Layer 11 of a small transformer language model trained on English Wikipedia (17 layers, counted from 0, width 128).
A neuron's activation on a vector x is GELU(weights . x + bias), where the dot is the dot product.

Input weights of the MLP neurons that the questions are about. A number n stands for (n - 128) times 0.0035.
n10 (bias -0.183): 130, 151, 114, 175, 174, 148, 121, 86, 156, 150, 160, 163, 88, 68, 134, 137, 103, 171, 178, 120, 141, 132, 216, 106, 125, 109, 132, 86, 110, 58, 149, 151, 155, 173, 128, 129, 172, 150, 147, 180, 171, 77, 62, 133, 58, 118, 98, 162, 179, 135, 168, 188, 126, 139, 104, 125, 101, 125, 186, 126, 151, 76, 60, 167, 130, 176, 148, 129, 121, 99, 107, 100, 60, 164, 141, 135, 125, 150, 152, 95, 120, 121, 111, 86, 157, 192, 97, 68, 159, 115, 184, 181, 133, 114, 155, 113, 154, 113, 140, 166, 152, 134, 106, 131, 128, 172, 146, 80, 84, 84, 140, 132, 179, 159, 95, 159, 143, 160, 103, 133, 118, 77, 127, 80, 130, 42, 65, 31
n17 (bias -0.087): 131, 175, 106, 175, 149, 179, 157, 157, 152, 167, 111, 146, 73, 114, 159, 125, 168, 183, 133, 81, 124, 98, 135, 122, 138, 102, 95, 123, 121, 96, 140, 144, 132, 160, 140, 160, 131, 131, 146, 70, 78, 131, 125, 99, 119, 126, 113, 145, 148, 143, 143, 104, 137, 156, 160, 91, 122, 121, 112, 114, 86, 140, 191, 130, 130, 125, 138, 96, 115, 158, 107, 70, 119, 138, 145, 113, 59, 132, 159, 131, 124, 101, 190, 133, 81, 156, 131, 160, 125, 128, 148, 134, 104, 109, 163, 114, 90, 107, 41, 154, 171, 78, 147, 92, 98, 115, 178, 203, 129, 155, 163, 106, 135, 88, 111, 123, 127, 75, 177, 87, 112, 132, 88, 79, 153, 110, 97, 179
n18 (bias -0.257): 102, 99, 130, 99, 80, 116, 105, 113, 152, 138, 163, 124, 183, 138, 111, 163, 120, 132, 132, 152, 149, 94, 133, 109, 154, 150, 179, 146, 127, 100, 109, 82, 123, 89, 136, 123, 188, 87, 85, 156, 94, 82, 169, 126, 140, 76, 169, 174, 134, 172, 79, 126, 92, 105, 128, 188, 150, 141, 82, 130, 179, 132, 136, 207, 157, 137, 66, 77, 190, 123, 147, 103, 118, 154, 102, 133, 137, 198, 141, 138, 116, 146, 161, 40, 131, 117, 97, 92, 181, 144, 125, 80, 99, 177, 117, 129, 125, 54, 144, 94, 98, 115, 151, 134, 114, 133, 163, 114, 124, 102, 87, 95, 158, 81, 162, 177, 168, 97, 96, 137, 128, 202, 140, 131, 114, 124, 121, 137
n94 (bias -0.181): 105, 134, 112, 20, 148, 156, 140, 167, 105, 126, 123, 110, 205, 119, 122, 87, 116, 150, 119, 113, 157, 125, 115, 131, 128, 151, 111, 138, 204, 148, 98, 122, 123, 129, 172, 156, 117, 163, 136, 194, 119, 131, 124, 117, 150, 131, 107, 189, 149, 113, 151, 139, 106, 95, 128, 157, 89, 137, 115, 122, 156, 196, 131, 64, 142, 148, 149, 121, 95, 140, 120, 129, 95, 100, 162, 158, 166, 135, 82, 111, 170, 126, 120, 156, 134, 203, 140, 126, 126, 104, 132, 112, 176, 85, 106, 162, 186, 112, 103, 75, 162, 109, 91, 143, 154, 120, 142, 102, 113, 123, 94, 99, 103, 112, 101, 106, 159, 159, 142, 104, 151, 86, 120, 57, 124, 113, 127, 76
n96 (bias -0.110): 158, 140, 16, 156, 119, 192, 124, 124, 139, 100, 73, 202, 108, 157, 123, 134, 172, 144, 119, 143, 81, 129, 121, 170, 86, 134, 84, 109, 184, 131, 125, 107, 151, 122, 149, 144, 152, 154, 123, 99, 149, 108, 79, 91, 129, 109, 71, 93, 63, 144, 128, 100, 113, 142, 113, 89, 188, 175, 110, 146, 128, 206, 111, 89, 130, 114, 123, 176, 174, 120, 132, 76, 122, 131, 130, 96, 84, 161, 156, 119, 106, 120, 134, 145, 91, 150, 110, 132, 115, 156, 183, 168, 140, 124, 113, 183, 78, 126, 91, 164, 125, 178, 125, 112, 141, 127, 155, 105, 104, 126, 134, 58, 192, 56, 96, 129, 185, 112, 92, 92, 155, 117, 119, 116, 107, 121, 145, 141
n252 (bias -0.089): 141, 136, 178, 132, 168, 169, 141, 144, 193, 170, 116, 82, 131, 120, 107, 154, 41, 98, 72, 179, 112, 109, 141, 81, 122, 162, 117, 124, 123, 122, 152, 110, 127, 170, 104, 154, 115, 147, 154, 128, 146, 156, 140, 94, 157, 142, 163, 154, 112, 150, 93, 106, 105, 178, 130, 118, 111, 110, 159, 112, 161, 103, 103, 145, 95, 120, 32, 164, 159, 76, 195, 168, 73, 95, 155, 107, 154, 129, 164, 113, 70, 162, 112, 146, 137, 197, 135, 116, 67, 162, 189, 80, 135, 120, 82, 107, 179, 142, 163, 119, 134, 179, 132, 156, 106, 121, 131, 91, 170, 178, 163, 131, 105, 74, 128, 232, 149, 166, 82, 115, 120, 56, 127, 63, 119, 109, 118, 36
n268 (bias -0.153): 172, 193, 99, 59, 152, 152, 83, 88, 130, 88, 96, 85, 125, 157, 110, 140, 170, 162, 169, 58, 185, 75, 133, 111, 195, 133, 64, 101, 165, 90, 123, 130, 111, 161, 148, 137, 63, 163, 109, 164, 91, 90, 144, 170, 155, 199, 156, 162, 131, 143, 38, 192, 118, 144, 122, 188, 125, 130, 183, 56, 128, 165, 94, 105, 78, 130, 110, 147, 98, 144, 151, 133, 110, 143, 118, 88, 194, 90, 131, 119, 128, 83, 149, 140, 142, 116, 121, 81, 151, 115, 89, 86, 163, 179, 153, 157, 194, 156, 95, 145, 113, 119, 96, 191, 124, 119, 146, 104, 84, 152, 121, 126, 113, 122, 102, 107, 120, 165, 157, 159, 124, 191, 117, 86, 113, 65, 119, 123
n311 (bias -0.167): 178, 150, 116, 116, 195, 157, 102, 136, 144, 167, 134, 56, 190, 78, 171, 85, 162, 140, 133, 106, 205, 174, 125, 92, 175, 125, 98, 46, 145, 154, 61, 101, 109, 119, 140, 134, 173, 89, 128, 111, 96, 129, 145, 104, 124, 59, 118, 81, 100, 125, 89, 180, 151, 183, 119, 121, 156, 148, 106, 166, 90, 150, 129, 137, 126, 143, 191, 125, 166, 141, 146, 68, 92, 187, 159, 122, 124, 152, 97, 153, 124, 144, 158, 208, 145, 172, 140, 91, 125, 132, 181, 168, 154, 171, 189, 129, 143, 167, 129, 164, 111, 133, 122, 97, 66, 85, 125, 124, 110, 116, 137, 82, 134, 119, 68, 142, 99, 107, 110, 104, 117, 90, 105, 112, 103, 127, 101, 97
n423 (bias -0.166): 140, 129, 106, 121, 121, 114, 108, 176, 136, 160, 108, 128, 119, 174, 113, 170, 115, 94, 143, 127, 106, 235, 145, 119, 143, 143, 132, 175, 152, 147, 138, 6, 153, 128, 162, 149, 125, 62, 112, 145, 150, 147, 67, 115, 171, 97, 103, 99, 115, 135, 139, 114, 139, 80, 107, 97, 89, 117, 147, 139, 114, 133, 184, 127, 82, 159, 209, 159, 164, 119, 104, 99, 87, 116, 139, 160, 101, 128, 95, 114, 100, 193, 108, 156, 190, 150, 126, 105, 122, 107, 118, 172, 111, 84, 97, 102, 120, 178, 65, 123, 150, 134, 91, 76, 150, 165, 160, 150, 152, 113, 110, 154, 99, 152, 143, 107, 97, 155, 70, 168, 95, 114, 152, 116, 152, 148, 122, 143
n441 (bias -0.142): 146, 203, 146, 94, 165, 151, 157, 103, 103, 186, 123, 159, 165, 122, 104, 143, 162, 200, 101, 118, 107, 99, 115, 155, 154, 68, 110, 195, 92, 127, 153, 135, 145, 123, 169, 85, 87, 133, 186, 129, 140, 95, 159, 129, 107, 195, 123, 130, 131, 195, 102, 97, 187, 159, 92, 109, 107, 142, 105, 122, 116, 117, 150, 151, 67, 123, 124, 156, 110, 113, 66, 127, 120, 121, 173, 129, 182, 162, 75, 54, 78, 108, 130, 97, 97, 139, 45, 81, 170, 222, 125, 127, 168, 192, 114, 137, 117, 79, 101, 117, 152, 198, 144, 103, 128, 157, 131, 182, 94, 171, 120, 109, 101, 37, 157, 63, 183, 129, 91, 83, 153, 148, 138, 143, 103, 92, 111, 88
n463 (bias -0.140): 115, 137, 115, 176, 120, 90, 81, 104, 147, 135, 99, 103, 145, 104, 86, 166, 186, 132, 163, 138, 108, 147, 139, 87, 133, 119, 142, 125, 116, 164, 86, 180, 110, 182, 157, 86, 110, 124, 114, 133, 161, 81, 141, 85, 122, 136, 148, 84, 144, 100, 109, 132, 152, 94, 133, 141, 119, 196, 171, 87, 119, 217, 108, 173, 110, 79, 127, 129, 125, 93, 68, 93, 89, 125, 164, 118, 152, 168, 126, 101, 169, 102, 157, 163, 157, 156, 123, 80, 75, 132, 110, 133, 197, 164, 147, 201, 179, 103, 145, 96, 133, 212, 61, 127, 175, 115, 126, 153, 73, 147, 118, 129, 160, 118, 111, 109, 131, 133, 127, 73, 92, 118, 136, 161, 94, 93, 103, 118

Each question shows a token from some text and the vector x that enters the MLP there. A number n stands for (n - 128) times 0.056.

" |": 150, 154, 142, 128, 83, 146, 116, 92, 96, 161, 144, 141, 90, 129, 142, 123, 95, 123, 163, 100, 103, 126, 108, 104, 115, 147, 146, 117, 139, 161, 153, 133, 108, 154, 144, 79, 152, 136, 130, 133, 130, 156, 143, 114, 123, 96, 142, 136, 125, 128, 114, 127, 107, 155, 143, 131, 125, 109, 85, 181, 117, 117, 167, 111, 78, 94, 136, 98, 128, 130, 164, 136, 135, 130, 143, 109, 115, 86, 60, 137, 101, 151, 134, 99, 109, 123, 143, 165, 109, 146, 123, 123, 161, 123, 116, 146, 130, 159, 130, 152, 176, 108, 142, 145, 141, 127, 121, 132, 113, 144, 109, 143, 153, 142, 132, 136, 103, 115, 135, 131, 123, 131, 112, 109, 132, 134, 117, 155
Which of these neurons fires most? n17

"end": 139, 138, 132, 136, 91, 108, 132, 108, 122, 82, 93, 131, 99, 106, 114, 137, 109, 136, 143, 87, 116, 115, 106, 101, 119, 89, 181, 114, 152, 129, 160, 155, 61, 139, 147, 167, 120, 116, 113, 119, 138, 165, 143, 168, 119, 128, 132, 147, 141, 111, 125, 97, 146, 144, 169, 102, 139, 143, 114, 131, 87, 111, 117, 110, 104, 119, 156, 115, 142, 147, 122, 143, 154, 138, 136, 113, 139, 167, 69, 123, 115, 177, 137, 156, 103, 125, 115, 136, 108, 124, 129, 106, 136, 110, 115, 127, 162, 152, 158, 154, 116, 169, 109, 128, 157, 116, 130, 138, 123, 117, 131, 146, 177, 117, 133, 131, 121, 132, 107, 138, 162, 110, 112, 106, 97, 130, 127, 161
Which of these neurons fires most? n463

"mo": 121, 100, 116, 119, 113, 125, 127, 157, 161, 111, 142, 137, 82, 134, 149, 106, 131, 140, 161, 112, 156, 120, 88, 110, 95, 85, 155, 103, 97, 122, 139, 121, 123, 142, 136, 125, 138, 107, 100, 155, 129, 135, 121, 153, 120, 125, 166, 123, 130, 147, 74, 114, 125, 150, 144, 136, 143, 119, 118, 157, 59, 93, 151, 123, 85, 131, 115, 139, 137, 139, 170, 168, 155, 151, 154, 142, 118, 154, 101, 127, 93, 161, 110, 120, 106, 111, 122, 176, 122, 156, 132, 151, 118, 128, 126, 143, 93, 107, 174, 131, 159, 138, 138, 130, 183, 114, 104, 119, 152, 132, 103, 120, 111, 141, 140, 135, 128, 98, 105, 156, 106, 127, 114, 111, 118, 122, 127, 152
Which of these neurons fires most? n18

" consider": 128, 114, 114, 140, 90, 139, 148, 124, 99, 112, 151, 160, 100, 134, 124, 132, 135, 141, 186, 145, 115, 122, 135, 82, 113, 83, 153, 108, 103, 109, 150, 126, 101, 156, 158, 106, 126, 121, 134, 142, 131, 181, 134, 121, 101, 120, 145, 138, 127, 123, 109, 123, 106, 163, 138, 113, 162, 137, 129, 182, 121, 156, 142, 102, 128, 122, 155, 110, 118, 130, 130, 143, 145, 106, 123, 122, 125, 172, 68, 124, 136, 117, 113, 142, 102, 105, 131, 105, 89, 85, 132, 164, 155, 122, 123, 104, 152, 140, 139, 143, 126, 166, 125, 113, 135, 99, 122, 138, 123, 127, 116, 169, 138, 142, 89, 129, 107, 140, 142, 171, 129, 134, 144, 111, 96, 117, 95, 155
The two highest activations, in order: n463, n10

"ra": 168, 104, 105, 85, 128, 132, 135, 102, 110, 122, 131, 154, 84, 104, 141, 140, 120, 128, 193, 113, 101, 138, 87, 99, 135, 116, 143, 131, 118, 144, 166, 156, 112, 173, 118, 143, 132, 101, 115, 111, 143, 147, 94, 145, 113, 121, 147, 125, 170, 127, 91, 104, 93, 119, 140, 127, 179, 140, 133, 162, 85, 79, 117, 109, 153, 105, 135, 129, 122, 123, 158, 127, 138, 109, 141, 153, 109, 158, 84, 137, 109, 165, 114, 115, 125, 139, 165, 132, 117, 150, 126, 109, 138, 108, 119, 139, 136, 149, 147, 131, 101, 141, 125, 126, 125, 127, 127, 117, 95, 134, 90, 155, 112, 148, 117, 135, 112, 121, 148, 176, 173, 135, 138, 130, 124, 122, 139, 137
Which of these neurons fires most? n423

"\n": 142, 124, 130, 80, 105, 129, 139, 103, 103, 149, 164, 146, 111, 138, 110, 100, 109, 133, 173, 120, 117, 113, 104, 114, 120, 108, 153, 121, 130, 129, 176, 106, 133, 156, 121, 85, 130, 118, 128, 176, 140, 143, 141, 134, 118, 99, 112, 148, 152, 113, 124, 135, 111, 136, 144, 130, 141, 105, 126, 153, 100, 148, 167, 122, 97, 138, 126, 114, 132, 104, 140, 127, 135, 176, 127, 123, 123, 91, 83, 159, 115, 161, 105, 124, 59, 109, 151, 136, 121, 132, 118, 142, 141, 128, 117, 139, 154, 160, 161, 121, 131, 101, 114, 132, 174, 96, 108, 128, 121, 129, 97, 158, 128, 148, 122, 148, 132, 118, 133, 160, 111, 132, 150, 135, 106, 117, 128, 152
Which of these neurons fires most? n423

"ual": 148, 143, 144, 115, 117, 139, 147, 109, 98, 125, 143, 168, 98, 112, 99, 128, 131, 114, 224, 132, 97, 133, 115, 94, 134, 113, 153, 88, 119, 150, 170, 155, 109, 157, 127, 90, 158, 92, 128, 136, 120, 139, 129, 113, 95, 132, 113, 115, 110, 110, 114, 140, 107, 135, 138, 123, 122, 166, 125, 167, 121, 95, 140, 123, 105, 128, 118, 114, 122, 130, 158, 146, 138, 145, 143, 129, 133, 173, 58, 116, 105, 140, 120, 159, 116, 122, 122, 140, 118, 157, 107, 114, 139, 132, 146, 116, 133, 130, 126, 150, 96, 145, 115, 130, 160, 130, 118, 142, 99, 147, 100, 142, 141, 141, 144, 134, 116, 103, 118, 149, 134, 124, 109, 131, 147, 90, 123, 142
Which neuron fires most, and how strongly? n463, at about 1.7

"ic": 155, 105, 119, 142, 121, 108, 160, 110, 111, 111, 131, 158, 96, 82, 127, 111, 125, 129, 175, 113, 95, 125, 127, 126, 168, 139, 167, 99, 125, 142, 159, 140, 88, 179, 90, 88, 164, 120, 123, 144, 97, 164, 150, 114, 116, 153, 142, 123, 122, 119, 131, 124, 104, 125, 134, 133, 134, 155, 110, 140, 102, 120, 138, 115, 133, 97, 94, 102, 161, 134, 136, 125, 125, 129, 169, 106, 131, 154, 103, 112, 125, 136, 119, 143, 116, 120, 150, 115, 126, 169, 147, 113, 140, 110, 126, 114, 138, 125, 146, 147, 130, 152, 117, 116, 169, 112, 81, 166, 101, 147, 84, 161, 135, 138, 113, 105, 144, 98, 161, 152, 125, 114, 98, 141, 114, 104, 131, 157
The two highest activations, in order: n463, n17

"ine": 163, 131, 150, 111, 120, 128, 152, 126, 97, 108, 170, 175, 71, 80, 131, 133, 129, 135, 156, 102, 107, 128, 87, 112, 127, 118, 155, 94, 114, 153, 156, 138, 61, 163, 123, 99, 138, 111, 125, 115, 132, 170, 157, 136, 133, 97, 108, 133, 106, 119, 131, 112, 137, 89, 154, 100, 165, 123, 106, 127, 99, 110, 155, 147, 111, 136, 126, 120, 166, 132, 125, 144, 138, 122, 145, 128, 139, 142, 48, 133, 124, 142, 124, 134, 130, 161, 132, 102, 126, 167, 111, 120, 157, 98, 102, 154, 131, 138, 125, 141, 138, 115, 126, 134, 171, 141, 127, 137, 131, 137, 120, 148, 132, 143, 89, 140, 131, 109, 120, 145, 125, 126, 98, 141, 116, 123, 153, 138
The three highest activations, in order: n423, n441, n463

" of": 106, 118, 157, 105, 95, 139, 127, 124, 78, 158, 148, 143, 65, 146, 126, 119, 127, 126, 187, 133, 105, 92, 114, 82, 149, 145, 163, 128, 127, 146, 174, 151, 95, 157, 138, 95, 131, 134, 115, 124, 155, 142, 136, 121, 104, 117, 98, 135, 119, 115, 102, 104, 105, 135, 134, 117, 142, 128, 129, 179, 110, 123, 124, 116, 101, 108, 143, 159, 131, 85, 137, 174, 150, 134, 125, 141, 133, 133, 108, 126, 127, 160, 108, 112, 86, 149, 142, 139, 108, 130, 146, 137, 153, 125, 138, 153, 135, 144, 135, 160, 143, 121, 114, 138, 142, 120, 130, 122, 152, 153, 107, 163, 117, 111, 98, 137, 153, 115, 131, 153, 113, 124, 135, 135, 101, 84, 111, 122
Which of these neurons fires most? n252

" ": 178, 114, 144, 52, 98, 130, 149, 107, 115, 148, 175, 134, 96, 125, 128, 109, 128, 121, 175, 111, 139, 93, 107, 93, 110, 92, 133, 112, 124, 125, 178, 129, 110, 128, 130, 99, 108, 101, 148, 154, 120, 147, 145, 152, 106, 127, 127, 124, 131, 113, 110, 123, 96, 128, 152, 128, 155, 126, 119, 155, 119, 122, 124, 119, 85, 114, 127, 113, 129, 114, 168, 140, 113, 154, 158, 136, 113, 132, 69, 152, 116, 123, 111, 145, 70, 113, 148, 116, 121, 149, 109, 136, 150, 108, 136, 137, 144, 141, 163, 161, 127, 131, 125, 126, 176, 129, 139, 149, 130, 131, 109, 145, 134, 137, 141, 138, 140, 121, 135, 151, 126, 138, 140, 139, 127, 94, 125, 140
Which neuron fires most, and how strongly? n268, at about 1.8

" feature": 131, 102, 139, 140, 101, 130, 150, 116, 120, 123, 171, 153, 98, 98, 123, 103, 129, 105, 191, 129, 118, 129, 129, 95, 77, 115, 156, 116, 112, 147, 155, 145, 118, 166, 110, 96, 148, 116, 128, 138, 89, 172, 155, 135, 129, 107, 135, 129, 99, 137, 89, 105, 73, 157, 154, 98, 159, 111, 131, 144, 102, 141, 166, 112, 101, 88, 134, 138, 139, 106, 127, 147, 128, 142, 126, 151, 113, 156, 52, 141, 117, 142, 135, 152, 138, 131, 132, 131, 110, 121, 123, 137, 159, 138, 106, 144, 147, 129, 146, 128, 131, 151, 108, 120, 168, 127, 150, 139, 110, 147, 116, 138, 161, 119, 114, 127, 118, 127, 118, 157, 147, 130, 126, 112, 118, 95, 107, 140
Which neuron fires most, and how strongly? n463, at about 2.3

" and": 118, 140, 163, 90, 107, 128, 151, 147, 114, 136, 130, 190, 97, 136, 158, 125, 147, 127, 176, 100, 87, 113, 119, 95, 131, 70, 129, 89, 118, 139, 138, 161, 127, 131, 108, 78, 139, 124, 125, 125, 99, 147, 132, 150, 111, 137, 161, 116, 120, 111, 91, 117, 135, 163, 145, 139, 138, 131, 105, 155, 97, 117, 142, 144, 99, 111, 119, 119, 163, 125, 152, 133, 136, 148, 128, 115, 130, 140, 90, 116, 91, 163, 102, 119, 107, 128, 104, 167, 155, 145, 129, 106, 150, 150, 119, 121, 118, 124, 165, 119, 120, 121, 142, 123, 170, 91, 98, 148, 162, 140, 104, 146, 132, 129, 126, 127, 121, 136, 135, 147, 102, 145, 128, 147, 135, 94, 121, 136
Which neuron fires most, and how strongly? n441, at about 2.8